Layer 15 of a small transformer language model trained on English Wikipedia (19 layers, counted from 0, width 128).
A neuron adds its activation times its output weights to the MLP's output. To switch it off is to set its activation to zero at one token and run the rest of the model.

Output weights of the MLP neurons that the questions are about. A number n stands for n times 0.012.
n83: 5 -1 10 -1 30 -6 0 -36 -15 -60 -13 7 7 -26 -4 -6 -19 -16 -15 -9 6 -10 27 17 -4 35 -10 -6 29 -7 -9 -5 13 22 11 28 20 18 0 2 5 24 3 -3 8 36 -20 -13 6 -12 -18 15 12 1 15 42 -28 11 -9 -37 -5 2 -10 -21 10 2 -40 -10 17 -15 4 13 16 31 -22 10 -31 -18 14 0 9 -41 19 -29 -19 -25 6 -14 7 -23 18 1 -3 13 -18 -15 59 23 -10 -19 -4 1 -19 -15 20 -20 16 31 31 -13 -17 -26 -18 -20 34 9 -29 -4 -16 -21 15 38 11 15 -38 -12 29 9
n92: -11 -15 8 32 22 -20 -8 6 4 25 -8 -25 -16 -1 -4 -4 -15 6 -35 4 -13 -8 -26 -14 0 12 15 38 -4 -4 -30 9 6 18 -38 8 -17 -14 24 0 -29 -1 -24 -8 -6 54 10 -29 -30 -11 38 24 -4 32 -3 17 11 19 40 23 4 -3 -6 -2 -3 4 4 -24 -9 -5 -10 -27 -10 37 -20 -16 -21 6 56 -22 -15 50 11 -12 -40 -16 7 -26 -33 6 8 -15 -4 17 -15 2 10 23 -24 24 -20 45 -25 34 19 -21 -33 47 93 -5 8 16 -10 -21 13 5 -46 -3 20 -7 -4 0 11 -13 -17 29 -18 -7
n143: -4 4 -25 34 0 34 -7 -1 -15 37 -2 19 12 -17 3 14 27 21 39 13 -5 2 6 9 -19 -33 24 -2 -2 -21 -18 16 11 35 50 10 -29 1 14 36 -31 27 14 -17 7 3 -1 26 -3 -50 1 1 -25 -24 0 47 13 -7 -19 7 30 37 -8 -15 -21 5 17 -37 -44 4 -10 -51 -29 21 -17 -19 18 -9 42 67 15 -18 -28 6 -6 -5 -24 -16 -29 3 29 -7 -5 -4 -14 -14 -15 3 10 55 -20 41 7 -11 -18 -24 -20 -18 -17 -17 -24 -23 26 -63 -7 15 -4 42 15 -28 -6 11 -12 -10 14 -27 15 -14
n161: 4 -14 -23 2 25 -12 -25 -10 -15 13 -10 -4 57 -21 18 16 -28 40 9 -35 14 31 12 -25 -27 35 -11 -7 -22 24 9 14 16 9 -5 -28 45 -3 27 -27 34 22 9 17 -9 -1 -29 -14 11 -12 22 -44 -12 -20 2 32 -27 9 19 19 20 -13 -21 23 -38 26 -4 -20 -8 15 -21 14 15 30 9 8 8 15 -7 -8 -13 -15 34 0 -9 16 -5 5 -33 2 -4 -11 -2 -25 -11 -27 -2 36 7 10 23 -51 -20 -6 33 -17 -14 53 16 -34 -50 -7 -51 -27 20 -6 19 3 7 18 -7 19 39 -21 14 5 -20 -14
n205: 16 -3 0 -14 -9 -5 4 -14 40 15 5 -16 -21 22 -21 -8 25 -14 -51 -33 -32 11 -10 -5 -17 16 35 12 -17 -11 9 50 7 0 -7 -31 24 3 -17 -21 -13 14 3 12 16 -11 15 -10 2 21 -27 43 42 4 12 27 3 -16 14 -30 25 27 14 1 -3 -10 25 -1 1 47 -49 -15 28 -31 15 28 -37 -9 -34 -8 -32 -14 29 50 16 -31 -17 20 22 -16 5 7 42 3 24 -14 -8 35 -32 -3 -22 7 23 -33 -6 18 -41 17 4 -4 -28 14 -5 6 16 -3 30 -10 -3 -41 28 -16 -10 -43 -19 -10 18 0
n268: 12 9 -37 12 9 26 -16 16 -7 7 -27 3 26 46 -2 5 20 -20 -42 35 45 0 7 -1 -19 7 12 -1 -32 14 -34 43 38 15 10 6 28 -13 -7 -20 -6 -13 -22 39 -16 8 -26 -32 -5 8 7 6 -8 -51 -30 3 -5 -32 12 28 -16 -15 -14 28 48 -24 12 -14 -14 29 -50 -6 23 3 -35 -13 -2 -1 -70 -11 -22 -43 -20 -36 -7 11 3 -8 -5 5 -22 -29 32 29 -4 13 -2 26 -5 32 30 28 36 13 26 -10 4 -23 -25 28 2 0 -2 -20 13 11 -1 8 0 10 -3 9 -11 49 -6 42 4 -41
n274: 20 -27 -26 -5 20 -29 15 19 -26 -9 9 -30 -10 11 21 -10 -12 7 -13 38 3 -27 -22 -16 -20 -2 -3 8 37 10 6 -1 -4 19 37 -15 -16 11 -4 -21 3 30 -13 -13 -5 -12 46 -19 -9 -25 -5 -2 21 12 5 32 -13 12 23 -2 -14 20 -18 -15 28 -32 -19 -10 47 2 13 -5 -6 5 2 -5 13 12 -12 -23 -20 23 -41 13 28 29 -1 8 9 0 12 -33 -60 -15 1 3 10 11 -9 -4 -11 3 -14 12 -33 25 19 -16 55 30 14 -7 2 -4 1 15 35 -16 -5 -29 -47 29 -47 9 -5 31 4 -34
n319: 26 -6 6 39 -30 -5 -15 7 -8 9 -25 18 -7 -20 -41 6 -8 -7 -10 21 32 14 -29 -1 3 21 -23 14 -3 12 1 -11 -2 -16 15 -14 -1 14 9 7 13 50 6 27 -48 -26 22 -29 -19 36 3 36 -3 27 29 10 27 -26 31 47 -18 -28 13 29 20 6 -22 -12 -67 7 7 6 5 -25 -28 24 -20 37 11 36 -3 -9 1 -3 6 -2 8 -26 11 18 2 4 -20 -38 -8 -15 2 -20 7 -11 8 28 -9 0 -17 -48 -17 24 36 -29 19 -23 10 36 -5 37 -29 -27 23 -35 -19 -22 9 -6 -29 6 -28 -21
n383: -8 10 29 7 -1 24 -13 -57 -37 9 -4 5 -14 -20 -45 5 29 4 26 -4 12 -12 -17 -10 20 -5 19 -16 -5 47 12 -33 -9 16 6 -18 32 -21 -8 20 1 19 -16 -31 4 -1 2 -14 14 6 38 -20 -36 -9 -17 27 57 8 8 35 -26 6 -6 32 -8 12 16 -20 -1 43 -3 -11 20 28 8 -41 18 5 41 -28 10 -29 -6 -35 31 16 12 8 -14 -10 5 25 9 19 6 -46 -44 -10 -19 -36 -5 -4 -27 -1 4 7 23 -14 6 -5 -9 -3 3 5 -13 -50 15 2 8 -2 26 -13 18 44 18 -3 5 -34
n398: 2 -24 -36 -21 4 -8 -13 31 -1 -11 -9 27 -1 -6 26 -3 33 6 -7 -13 -61 2 -13 5 12 -6 3 12 -13 40 23 -41 -22 19 23 14 8 10 7 -22 -9 -7 -27 40 22 1 10 -25 7 26 -18 38 35 -10 27 -3 11 6 -4 26 5 34 22 -30 28 15 -34 -14 -6 9 -9 0 18 -4 4 -12 -1 -4 -3 -57 21 7 -5 -2 -22 20 -14 22 19 10 10 -7 -25 -21 -26 -16 -2 28 -12 9 -36 17 5 -38 -5 37 9 -13 -36 5 -9 -17 11 32 -20 -15 -36 13 9 -6 39 -30 31 -5 -2 -10 18 -11
n400: -4 -9 2 -1 45 -24 10 9 -3 43 -29 -6 8 -10 0 -16 -13 4 22 9 -2 -20 -10 6 -6 4 7 21 -21 12 7 3 4 -20 6 -8 -9 -25 -21 17 17 -7 8 -3 -15 5 -18 38 -27 4 -5 -7 17 8 6 6 -13 -26 -28 15 27 0 -29 -47 -15 40 -33 23 -21 -6 16 16 3 -31 -16 -6 -39 5 -15 -5 17 8 21 -12 38 -24 -20 -16 31 -3 17 20 -15 19 32 24 -9 14 -6 -12 2 -10 -16 -7 -13 14 -17 -42 32 -18 -16 15 -10 3 -1 5 -48 15 1 18 45 -9 -12 16 12 20 26 -4
n413: 28 -26 13 -5 -16 28 -6 12 -9 6 -36 -6 -19 -4 -30 6 7 26 -22 -27 -13 2 -28 24 -7 -22 21 -3 -25 -5 12 24 9 4 -7 -22 7 6 -27 3 16 52 9 18 -9 -17 17 -7 3 -13 -5 26 -11 33 -4 -16 33 0 -1 -36 -2 -36 14 30 2 2 22 -7 -8 9 11 -15 8 27 12 16 21 -10 -9 -9 -39 30 20 6 -2 -34 22 12 -19 -38 25 -5 -20 13 -48 1 7 -5 8 10 8 -15 -11 -18 -7 -4 -19 23 82 -15 -15 -10 -25 40 13 27 -23 1 -31 -19 -12 2 9 7 -15 25 -1 20
n431: 14 -10 35 17 -19 -25 -17 31 37 -13 11 -17 -30 14 7 -30 52 -24 -16 6 -2 15 -30 29 -7 32 5 32 20 6 18 18 11 6 -23 -19 -12 -17 14 -37 11 -31 -13 41 5 -7 7 -23 -14 -4 1 -21 6 -8 18 28 -14 -19 -23 -22 5 -15 10 -29 10 -33 26 -1 15 -15 -22 -2 -4 5 -25 9 -6 -11 -13 0 -30 -12 -1 11 24 -1 -29 -15 -18 20 2 14 -32 21 1 15 -17 2 40 19 -19 11 25 -25 -18 -2 -21 3 21 13 -20 -17 -24 20 -7 10 -3 4 -4 -30 10 8 26 58 17 6 -11 -3
n447: -53 -10 -8 1 41 -15 -15 38 8 -9 -20 58 0 -18 3 24 -21 -7 -10 -9 16 38 -23 -5 -31 3 1 19 3 -30 7 9 -31 35 45 12 1 -8 19 -34 6 12 -9 7 5 32 -16 -2 -23 0 -19 -24 -22 33 -19 -26 6 -1 -29 -22 -9 47 31 -4 3 1 -21 -10 -23 -1 11 32 40 0 -27 12 4 -8 1 -44 39 -4 45 38 1 -8 34 -40 -11 -4 -13 -16 -14 -14 1 2 37 -40 -1 35 -6 11 26 6 20 -8 7 -5 3 13 6 6 10 10 -26 -23 1 -16 2 5 26 -33 -24 -41 -32 5 -16 3
n459: 27 -22 12 21 -21 25 35 8 -6 -2 11 -40 9 16 35 -8 7 33 -41 -10 -24 -14 28 14 -19 1 -26 7 9 7 -17 7 30 -12 -15 2 -20 36 -11 -36 21 -10 -4 16 -18 -14 -7 29 15 -6 -21 4 1 -15 7 1 -10 -18 52 57 -47 26 -11 -29 1 -27 4 -10 44 -5 -23 -19 26 -11 -22 -19 18 43 12 41 12 26 6 0 28 -43 -8 33 12 14 -4 -17 -37 -15 -15 -38 -46 -35 16 -32 20 -37 -4 3 3 12 16 -10 -35 -18 -14 36 50 -20 9 -48 -3 -13 60 37 -2 -28 3 -22 26 16 -4 -4
n495: 31 16 65 -31 27 1 -36 -23 -24 21 27 9 18 -38 2 -9 42 25 -1 10 -1 -14 27 -1 10 -9 -32 -12 -8 11 24 -20 17 -15 34 3 -41 -7 30 -19 3 -3 -4 -23 -44 30 -3 17 31 -17 -5 -46 -2 -13 -3 -19 -6 -7 12 7 21 10 13 -11 12 -31 15 52 -4 -16 22 -8 10 -29 -33 27 22 28 -13 -54 10 13 -4 43 33 -26 16 -36 31 34 -9 -16 13 11 -37 -11 24 -6 47 -45 -6 30 -40 -4 -47 -44 3 -7 -12 52 -9 -9 35 -16 -3 2 -5 -41 -6 6 -44 -16 -28 21 -45 16 8 47

Each question names a token from some text and the token that comes next. It shows the activations a of the neurons there, in the order above. A number n stands for n times 0.039.

Then comes g, the gradient of the next token's log-probability with respect to the MLP's output, scaled to length 1. A neuron's effect is roughly proportional to its activation times (output weights . g). A number n stands for n times 0.0037.

" sh", then "a"
a: -4 -4 0 0 -1 -1 0 -3 -2 0 0 -2 0 -2 4 -4
g: -15 -4 34 -13 17 15 2 -10 -15 7 -47 7 12 -12 14 16 8 42 -19 -4 -13 -43 17 -32 22 -50 -18 45 -43 12 -22 63 -8 28 -4 -1 -18 1 -12 -9 -18 2 -4 -23 -18 19 39 -14 -21 -10 -14 -11 -14 -13 -22 13 -4 -3 -18 -21 23 -5 11 8 -23 7 -6 45 1 -1 18 19 -18 0 -46 -9 -16 18 2 13 -11 -10 -2 -13 42 -24 -22 -17 13 40 21 -3 52 27 24 1 17 -20 -13 24 -30 25 15 -12 -35 22 -23 20 28 26 -18 -44 26 5 71 -34 63 -30 -23 -4 -36 9 -4 4 -24 42 -12 10
Which neuron, switched off, raises the next token's probability most? n495

" be", then " released"
a: 0 -2 -1 -2 -3 34 2 0 -3 0 40 -3 -4 29 -1 -2
g: -27 17 -13 -55 5 8 -1 -43 -37 17 -29 6 -4 -24 13 -16 34 -22 -34 -48 42 18 15 -21 -47 17 22 -28 -21 -30 -17 24 18 2 10 -35 29 -42 7 -24 -37 -1 19 41 -8 41 -36 2 -35 32 -15 9 12 46 -3 13 26 -35 8 1 -31 -13 61 8 16 17 14 -47 -10 11 -34 24 -22 36 31 -40 14 2 10 -30 9 -4 5 -12 -13 -4 -3 -13 0 -1 -15 2 5 38 44 11 22 1 7 -10 -8 -22 -2 30 23 6 -9 11 -24 27 5 -9 -32 14 32 35 3 -9 -13 13 25 0 11 5 21 -28 36 8
Switching off which neuron hurts the next token most? n268

" W", then "elf"
a: -3 0 -3 5 2 10 0 -2 70 0 0 -3 0 -1 0 0
g: 31 16 25 -18 -8 -10 7 5 -3 33 27 34 8 -23 17 -33 21 17 -6 -1 -10 21 -43 14 -9 -2 -5 -10 -1 11 -30 -18 23 -10 8 6 3 -20 16 8 2 46 -21 18 -10 -17 -44 3 -32 22 -20 -20 -1 23 6 -41 17 -22 9 -4 30 3 32 14 30 -65 -63 -39 -6 10 -45 21 -33 3 28 14 15 -17 -29 -19 -26 37 18 25 -3 10 38 -32 1 -16 -2 3 -13 36 21 11 13 11 -28 13 -29 12 15 -13 -28 18 -2 55 24 -65 -24 45 -13 10 41 19 -18 -7 -12 1 -19 14 -19 20 33 3 -28 -39
Which neuron, switched off, raises the next token's probability most? n383

" is", then " based"
a: -2 0 0 -2 35 6 -3 0 -1 0 21 -1 14 62 0 -3
g: 9 29 -54 -1 34 20 -22 -4 -2 40 15 -11 16 -31 -19 -35 13 10 -8 2 6 38 23 -19 -24 -17 1 -33 -27 2 -9 -11 12 64 29 -30 0 -43 30 -10 15 -51 22 -11 -19 -5 4 -19 -24 -3 20 -12 -2 12 29 7 -20 -44 -11 -2 -43 23 17 -28 -31 26 4 -15 -15 28 33 40 -28 5 -5 -22 3 27 -2 3 47 12 -20 -34 4 16 6 -4 -24 20 1 -38 -26 -27 1 8 27 -26 32 -43 15 27 24 -16 18 6 37 -28 -2 -9 26 39 -8 29 2 -19 -6 -24 -38 12 -2 -2 42 -11 4 13 58 -5
Switching off which neuron hurts the next token most? n447

" D", then "h"
a: -4 -4 0 0 -3 -4 0 0 0 26 -4 0 0 0 37 0
g: 5 0 6 -8 56 2 17 6 -6 -4 -6 36 15 2 12 -28 53 -38 6 -2 -13 31 6 -18 -24 -6 2 -14 20 -21 -6 24 14 7 -25 16 -34 16 -24 -15 28 -53 -1 -19 29 -9 52 -5 -13 38 22 -1 -33 -9 -22 22 -20 -12 -22 -37 5 -5 -6 -11 -10 17 33 30 -40 27 -30 -28 20 -20 -1 -3 -6 -10 -12 3 24 -39 30 -36 31 -21 -13 26 12 -30 51 -9 30 -3 12 11 17 -22 26 1 -2 -42 -20 -21 -17 -7 -41 -6 5 -5 -48 -25 34 9 -22 -27 28 8 -3 16 23 33 19 2 25 -48 60 30
Switching off which neuron hurts the next token most? n92

"i", then " was"
a: -2 -4 0 -1 0 -3 -4 -4 3 0 12 10 33 -4 0 0
g: -26 9 5 18 20 6 21 4 12 -23 -35 -23 30 25 -66 -12 31 -5 -21 -23 -31 24 14 2 1 31 32 15 -40 -8 -1 -7 7 29 -7 -32 32 -32 8 24 -4 27 34 1 16 -60 25 32 -15 25 6 39 36 9 24 4 -13 2 -21 -28 -46 1 -16 22 0 26 -26 -2 28 -38 42 26 16 16 16 3 -6 -17 15 26 -29 -21 -9 -13 -7 7 14 46 -25 -52 6 5 -12 29 25 -1 -22 -8 -29 39 -15 -33 40 -32 -1 17 -48 -13 2 -41 -16 -7 3 -6 12 12 -9 22 -24 -10 39 19 -9 -26 4 -11 -15 -29
Which two neurons, each switched off alone, lower its probability most, in order? n413, n400

" said", then " that"
a: -1 -2 -1 -4 -4 -2 30 -1 -2 -1 -2 -4 56 -1 -1 12
g: -10 24 7 7 -3 9 68 6 -33 44 14 -3 -1 2 -29 46 2 23 14 -4 -38 7 -14 15 83 32 22 -14 -15 14 -3 12 -14 -13 5 2 -54 -10 -43 16 21 30 1 -26 28 -12 -44 22 -43 -34 10 -8 14 -24 0 -17 4 -21 28 22 -34 -4 28 21 9 2 28 16 -16 9 18 -37 13 2 24 -9 48 25 31 15 32 1 -22 -32 21 7 -13 4 -22 14 11 -9 17 5 -18 -1 1 -24 20 -3 20 -3 6 -19 -13 -16 -19 -56 -11 -21 -40 -11 11 2 18 2 -36 -40 -41 -39 -6 -22 -23 -14 2 6 27 31
Which neuron, switched off, raises the next token's probability most? n431

" where", then " I"
a: 0 -1 -1 16 34 -4 -3 0 -3 -2 21 -3 31 -3 -1 2
g: -26 -16 14 1 -3 -19 9 -7 16 72 -21 7 -37 -20 42 -10 -34 -41 10 -31 -27 -2 -25 7 7 -9 -10 -25 17 21 -28 1 11 10 -10 -18 11 59 -17 -35 -25 -34 15 -11 -11 -24 -16 14 0 -14 2 32 -2 20 -12 2 16 -42 7 7 -10 33 9 -36 14 4 -37 -8 8 28 -8 -28 15 -9 34 12 15 12 -22 -74 12 -41 27 17 -10 -13 -3 -12 10 13 59 27 -7 17 38 24 -2 -17 -2 57 1 -2 45 -5 -15 22 42 23 -2 37 -10 -5 -38 19 7 -20 8 -9 -44 9 -4 -11 -11 48 5 10 6 -15
Which two neurons, each switched off alone, lower its probability most, in order? n205, n431

" two", then " t"
a: -1 -4 -4 0 -4 0 8 -3 -3 -4 21 -4 -4 -1 -3 0
g: 30 -13 -9 6 -3 29 49 3 -4 13 28 8 -33 -8 12 -48 0 -28 -5 -10 -6 44 -12 13 2 39 -5 17 15 23 -29 -27 4 -12 -19 0 4 38 38 8 -4 -6 -42 16 2 36 -7 21 -27 21 -33 35 -64 15 -56 25 -40 -6 2 6 -6 -7 36 40 9 9 27 21 -29 37 0 -9 13 11 1 -56 10 28 39 -14 -40 -1 -19 -4 20 28 25 -10 -19 -34 5 -23 -20 4 15 11 19 -24 3 0 1 -24 -1 6 -27 3 15 22 7 -30 -24 -4 -7 1 -32 -14 -10 -6 20 42 -45 51 -28 -42 -37 -5 4 19
Which neuron, switched off, raises the next token's probability most? n400

" later", then " c"
a: 0 -2 -3 0 11 33 -4 0 -1 0 64 -2 -4 11 -1 4
g: 20 -29 15 13 -7 13 -19 -24 5 -6 -30 -25 -40 21 -5 -5 1 -16 12 -2 -12 -44 -10 2 -6 31 18 6 -7 34 -4 -39 -25 -25 -11 48 12 -7 -21 -13 18 -40 18 -7 -14 14 39 10 -65 0 -39 27 -3 -12 33 -9 4 3 35 6 17 -29 -22 -24 -1 -52 -34 3 -18 -8 2 21 5 7 -15 2 -12 -6 -9 30 -6 7 48 -2 15 27 -4 18 45 -54 17 13 19 -21 17 1 2 -10 -29 47 36 41 -37 -2 21 -15 0 -28 26 11 2 -5 -13 9 -7 14 -13 0 14 -2 -6 51 -8 -7 -41 4 91 18
Switching off which neuron hurts the next token most? n400

" her", then " h"
a: -2 49 -4 0 0 2 -1 -1 -3 -3 24 0 -2 6 -2 -2
g: -11 5 16 -43 20 -9 17 19 -6 -12 16 8 8 3 28 16 -7 -11 53 4 1 32 -3 0 -15 21 -16 -24 24 -12 -17 -25 62 6 -29 7 -28 7 -21 13 -1 -30 -33 34 16 38 65 -26 -34 -23 51 11 -25 10 9 10 15 -7 -22 -53 23 -26 -35 21 18 -18 3 -30 0 20 -49 45 26 -35 -13 13 30 -14 20 39 -10 -13 -3 28 0 -16 38 48 3 -16 2 11 -8 -11 -2 -12 4 -24 7 -12 -25 9 5 0 2 -17 -5 -13 -44 12 -24 21 -1 -55 -18 -44 -34 7 11 17 21 -12 38 -4 26 -29 0 -1
Which neuron, switched off, raises the next token's probability most? n92

"s", then " and"
a: 2 -2 -3 0 -1 -2 -3 -4 -4 0 31 19 53 -4 0 50
g: 30 -1 3 -15 57 -26 -24 -41 8 -25 -20 20 -1 -5 35 2 12 -24 -7 -9 -2 15 38 12 3 13 -12 5 13 3 3 13 -6 -33 33 -16 -27 17 10 -41 34 10 5 28 6 -2 -18 -2 -2 -51 9 -47 -23 -6 -2 -2 -28 -24 -35 12 -34 0 10 6 -13 14 30 -16 -32 39 2 26 -12 -19 -20 -18 -14 -2 14 17 24 -18 -15 71 -12 47 7 -4 30 -46 16 19 11 -42 13 23 26 -23 27 -19 -14 18 -37 -18 -8 1 35 6 5 32 3 -22 65 -10 -4 -47 4 32 38 9 9 3 20 11 -41 -37 -14 -23
Which neuron, switched off, raises the next token's probability most? n413

"n", then "at"
a: -1 -2 -4 -3 -4 -3 -1 0 16 -1 0 1 17 -1 0 0
g: 2 -29 -1 -10 27 -62 34 30 40 -20 25 -25 -36 -16 -32 -2 39 33 19 -9 -15 7 43 58 -4 9 -20 -42 -16 -21 8 11 8 -15 -29 6 2 2 17 -17 6 29 -39 -3 -44 -8 -18 11 -21 -25 -2 10 3 5 41 -26 -4 17 -11 16 10 4 -11 3 -42 44 9 -11 22 2 -33 -7 -10 -31 25 -41 -13 55 -28 25 -7 1 -8 17 38 9 5 -18 -12 -7 -13 -16 4 -9 16 21 -19 5 59 39 -3 -39 31 22 -25 -8 32 18 14 -22 -10 -16 -20 39 5 -11 21 8 12 -10 -1 15 -25 -7 14 -50 30 -26
Which neuron, switched off, raises the next token's probability most? n383

"D", then "ance"
a: 0 33 0 0 -2 -1 -2 0 0 -2 3 6 0 0 93 0
g: -16 -62 -6 17 -21 38 -26 -55 23 14 -10 -41 32 -49 -12 -1 33 45 -2 5 25 34 -15 27 -47 -6 25 -34 1 39 -11 5 -58 29 16 -24 16 20 -5 -1 -20 -15 -10 -40 -12 36 -42 50 39 -12 -10 3 37 -1 20 -5 31 2 -24 -10 -7 -35 -3 22 17 8 -32 -3 8 23 30 -3 -20 -5 -19 -26 10 -33 13 27 12 29 12 -7 -14 -22 -12 -4 -5 3 -23 -9 0 -37 37 0 -16 2 60 -13 18 -11 -9 12 -17 8 8 3 4 -16 18 0 19 -37 3 8 3 -23 29 -20 44 9 -3 -15 17 -1 36 -12
Which neuron, switched off, raises the next token's probability most? n92

" of", then " J"
a: 22 -4 0 -3 -4 -4 32 0 -2 0 -4 -4 -4 2 -3 -1
g: -18 -69 1 -59 3 6 -21 49 -1 -11 -14 30 44 -42 11 3 -24 -16 -4 6 -3 18 24 28 -4 1 -29 -21 8 1 -25 12 -27 -1 15 16 -23 23 -24 17 10 40 4 22 -34 -3 -6 -9 -18 0 17 -28 -8 12 6 46 9 1 2 -18 -28 24 -36 0 -22 -25 43 -49 36 4 -6 2 1 20 19 10 -11 -25 79 -33 -33 36 -4 -21 -27 20 -17 -22 22 9 -29 24 29 -1 7 8 -44 29 7 -5 6 -9 -22 20 5 35 14 5 2 32 -8 4 17 28 39 -24 6 30 21 -16 -21 -39 -27 5 10 -26 8 -12
Switching off which neuron hurts the next token most? n274

"ed", then " began"
a: -1 -3 0 -2 0 -3 -3 0 -1 0 2 79 -4 -3 0 15
g: -28 19 -24 20 -28 -3 5 -12 -1 3 -22 -20 10 14 -47 -13 -6 -14 -20 -46 -8 61 28 -6 7 17 17 45 7 12 1 -33 11 27 6 -35 5 -19 -29 6 -7 15 35 49 17 -29 8 36 22 -2 1 38 22 16 23 11 22 1 3 -41 -61 -11 0 -20 0 6 9 -1 8 21 17 -8 -18 29 21 -5 -21 -26 -29 27 -33 -22 -10 -58 7 -32 -15 21 20 -35 -12 -2 -15 28 4 18 -20 -2 -38 -10 -36 -37 38 18 48 14 -20 9 3 2 -18 1 1 35 10 27 9 18 35 20 5 36 -18 -27 18 -5 0 -62
Switching off which neuron hurts the next token most? n413

"-", then "cl"
a: 9 -4 -1 -1 58 -1 -1 -4 -4 -3 -3 -4 0 -1 24 0
g: 22 -28 2 24 -29 5 -22 8 -7 15 24 -36 31 7 0 -40 -4 -15 -26 38 -18 21 -28 5 -8 15 4 -4 6 -8 13 24 -23 -37 14 25 -12 1 -19 -18 36 35 38 -14 -33 -35 -16 -29 -45 -25 32 -14 -26 -27 7 -3 -13 11 39 -18 -6 33 21 6 -54 17 -53 10 -37 -8 20 -4 13 33 30 -14 -6 -44 -4 -10 -27 -4 -31 20 -12 -20 12 -12 15 53 10 -7 16 -10 -9 47 -11 -3 17 6 -19 10 22 58 -7 -25 -22 1 8 -9 -13 40 -5 20 51 -25 1 -3 35 46 25 -12 15 -15 13 -38 20 9
Switching off which neuron hurts the next token most? n459

" Al", then "ia"
a: -2 0 -4 0 -2 -1 -1 53 0 8 15 -2 0 -1 0 0
g: 27 -24 -2 31 -3 -12 -6 1 -20 -12 22 3 -20 12 47 4 -10 -42 -8 18 -14 5 -7 37 47 -41 5 22 -35 20 6 19 -6 -6 -19 -26 -11 -55 -46 2 -1 10 56 23 9 54 -22 -24 -6 20 -9 8 43 -11 8 -4 5 -3 -41 15 -31 16 41 1 24 27 21 13 46 27 -39 -25 -17 18 -19 -4 -23 8 -43 -37 -13 -8 18 -8 40 -11 12 -7 11 0 27 16 0 -12 27 -6 6 -37 1 12 18 -4 -34 -14 8 18 44 -9 -24 10 -16 -15 -29 -26 47 0 10 -27 8 -36 -41 -31 4 -4 26 14 -30 34
Which neuron, switched off, raises the next token's probability most? n319

" on", then " The"
a: 0 8 0 -4 35 -3 -3 0 -4 -2 -3 -4 -3 -3 -3 0
g: -38 14 37 -1 1 -30 33 -31 36 -9 -17 6 0 5 19 40 -21 -11 46 1 27 -43 -7 -17 -25 25 -15 -24 16 -6 10 -8 16 -28 28 -64 -30 -14 32 -19 -44 -24 21 -3 -1 -25 48 34 -9 -18 26 -22 15 -27 8 -1 0 35 0 6 63 15 13 -29 -6 -1 -31 -6 23 -9 8 36 -14 18 -34 7 3 -4 8 -17 51 -39 -9 3 1 13 -53 1 28 -11 4 -3 -35 8 8 -10 7 -29 -27 -4 13 -29 -19 -15 -4 18 8 21 9 16 30 -35 -4 54 -10 -36 -2 -31 17 8 -6 3 27 41 27 2 13 -18
Which neuron, switched off, raises the next token's probability most? n205

" Pro", then "fess"
a: 52 0 12 0 2 0 -4 -3 -1 -3 7 -3 0 0 -1 -2
g: 35 -2 22 26 1 -8 37 -15 -6 -30 -56 -17 -30 -4 -10 -8 -13 1 7 -12 -11 -27 -19 34 -13 4 -42 -8 13 50 24 2 -12 26 31 -9 39 -10 19 -9 -11 1 45 30 27 24 8 40 28 -2 26 4 3 7 14 54 -14 22 -16 -6 -10 -20 -1 -44 9 -26 -25 -24 -13 -36 -15 -10 -15 19 23 -6 -35 17 -3 -51 23 -11 -46 -29 -30 23 -22 11 27 31 -4 -4 5 -2 -5 -22 27 0 39 30 31 -4 -29 10 -19 27 24 17 -19 -53 7 18 24 -23 -42 17 -2 -2 -25 -5 -25 19 7 -38 49 -31 -9 17
Switching off which neuron hurts the next token most? n83

"pe", then " 16"
a: 0 0 -2 0 -4 -4 34 -4 -4 -1 8 -3 -1 0 0 -1
g: 9 29 -24 -19 28 2 2 29 -8 -10 -12 35 15 -26 10 7 -8 -21 -8 22 18 36 -12 -34 21 10 11 7 2 22 -17 -22 6 -30 -22 0 6 10 10 -16 1 -14 -18 -27 25 -13 -35 21 -30 26 17 10 -27 39 -22 33 14 35 4 -8 3 -28 -25 25 -4 -2 -24 13 42 -47 -21 -7 14 -9 35 -10 44 16 15 -36 2 23 -5 18 -6 -11 47 -15 -9 -33 -8 -32 -51 6 13 11 17 -20 16 -22 3 -34 -48 75 -34 -4 12 12 12 -3 -28 21 1 -45 38 35 -24 7 1 -3 -11 25 -36 16 -41 39 28 -43
Switching off which neuron hurts the next token most? n274

"ter", then "\","
a: -3 -3 -1 0 1 -2 12 -2 -2 -3 11 -2 20 -3 0 0
g: 16 -7 16 16 -15 -13 -20 -27 12 -37 -34 19 -15 17 12 -26 0 38 -2 -52 63 18 20 -50 -7 -40 15 -16 0 -36 -34 -16 -15 -58 -8 -10 -2 -1 42 -15 -23 17 10 7 21 -7 31 -45 0 -3 -1 0 5 -5 -18 20 8 -1 39 -8 -28 -8 18 -51 18 12 14 -21 -18 14 44 0 24 -20 -1 17 10 -43 16 6 58 -4 27 26 -9 2 18 -31 -36 -21 30 14 22 20 5 26 -27 11 11 25 19 -14 15 -16 -17 46 -7 18 -20 -32 -12 -3 -38 -20 21 26 5 -29 3 -8 45 -29 32 29 23 -6 -9 10
Which neuron, switched off, raises the next token's probability most? n274

" off", then " for"
a: 0 -2 -4 21 -3 0 -4 0 -1 -1 -4 -4 -2 -4 -2 -1
g: 19 26 8 -19 6 17 47 -13 -5 -19 -8 8 42 2 -9 -4 -13 15 -18 8 22 -35 56 39 6 64 25 -17 -33 46 -28 0 -16 3 45 -10 0 -16 18 -43 -37 -33 18 -8 -51 3 34 12 23 32 -2 -42 7 -12 24 0 19 -18 2 -25 -15 -16 5 32 -15 -4 -27 14 5 10 -4 14 28 -29 -40 9 -10 -17 17 -3 -3 -35 -13 -34 12 34 17 -24 -19 -2 51 -3 26 33 -4 -1 13 -17 12 -27 21 -11 -29 -27 -9 -36 0 -39 9 8 -15 11 -9 -51 20 -10 22 -54 5 -3 -18 30 40 2 8 10 -16 11
Switching off which neuron hurts the next token most? n161

"od", then "s"
a: -1 -4 -3 0 0 -2 -3 -1 0 -3 79 87 4 -3 0 21
g: 33 -15 1 -8 -21 -4 14 -8 7 -32 -10 24 -9 19 -28 3 -29 -18 -23 -26 -23 -6 -16 14 13 -7 19 6 -23 -23 9 8 15 21 -42 5 -20 9 4 -41 2 2 -3 17 27 -18 8 7 -71 37 11 -8 11 6 16 36 13 -11 -17 17 -22 40 16 -3 6 34 -32 -4 -13 -4 21 -17 11 -2 -20 18 15 -27 -7 40 -57 10 36 -7 12 0 -30 16 -31 22 -37 -19 8 -25 49 -11 47 44 19 0 21 -33 -29 -15 -41 -32 15 -29 -1 -20 25 -9 21 11 -4 -23 71 31 9 -10 11 9 -27 56 -18 38 -25 25
Which neuron, switched off, raises the next token's probability most? n495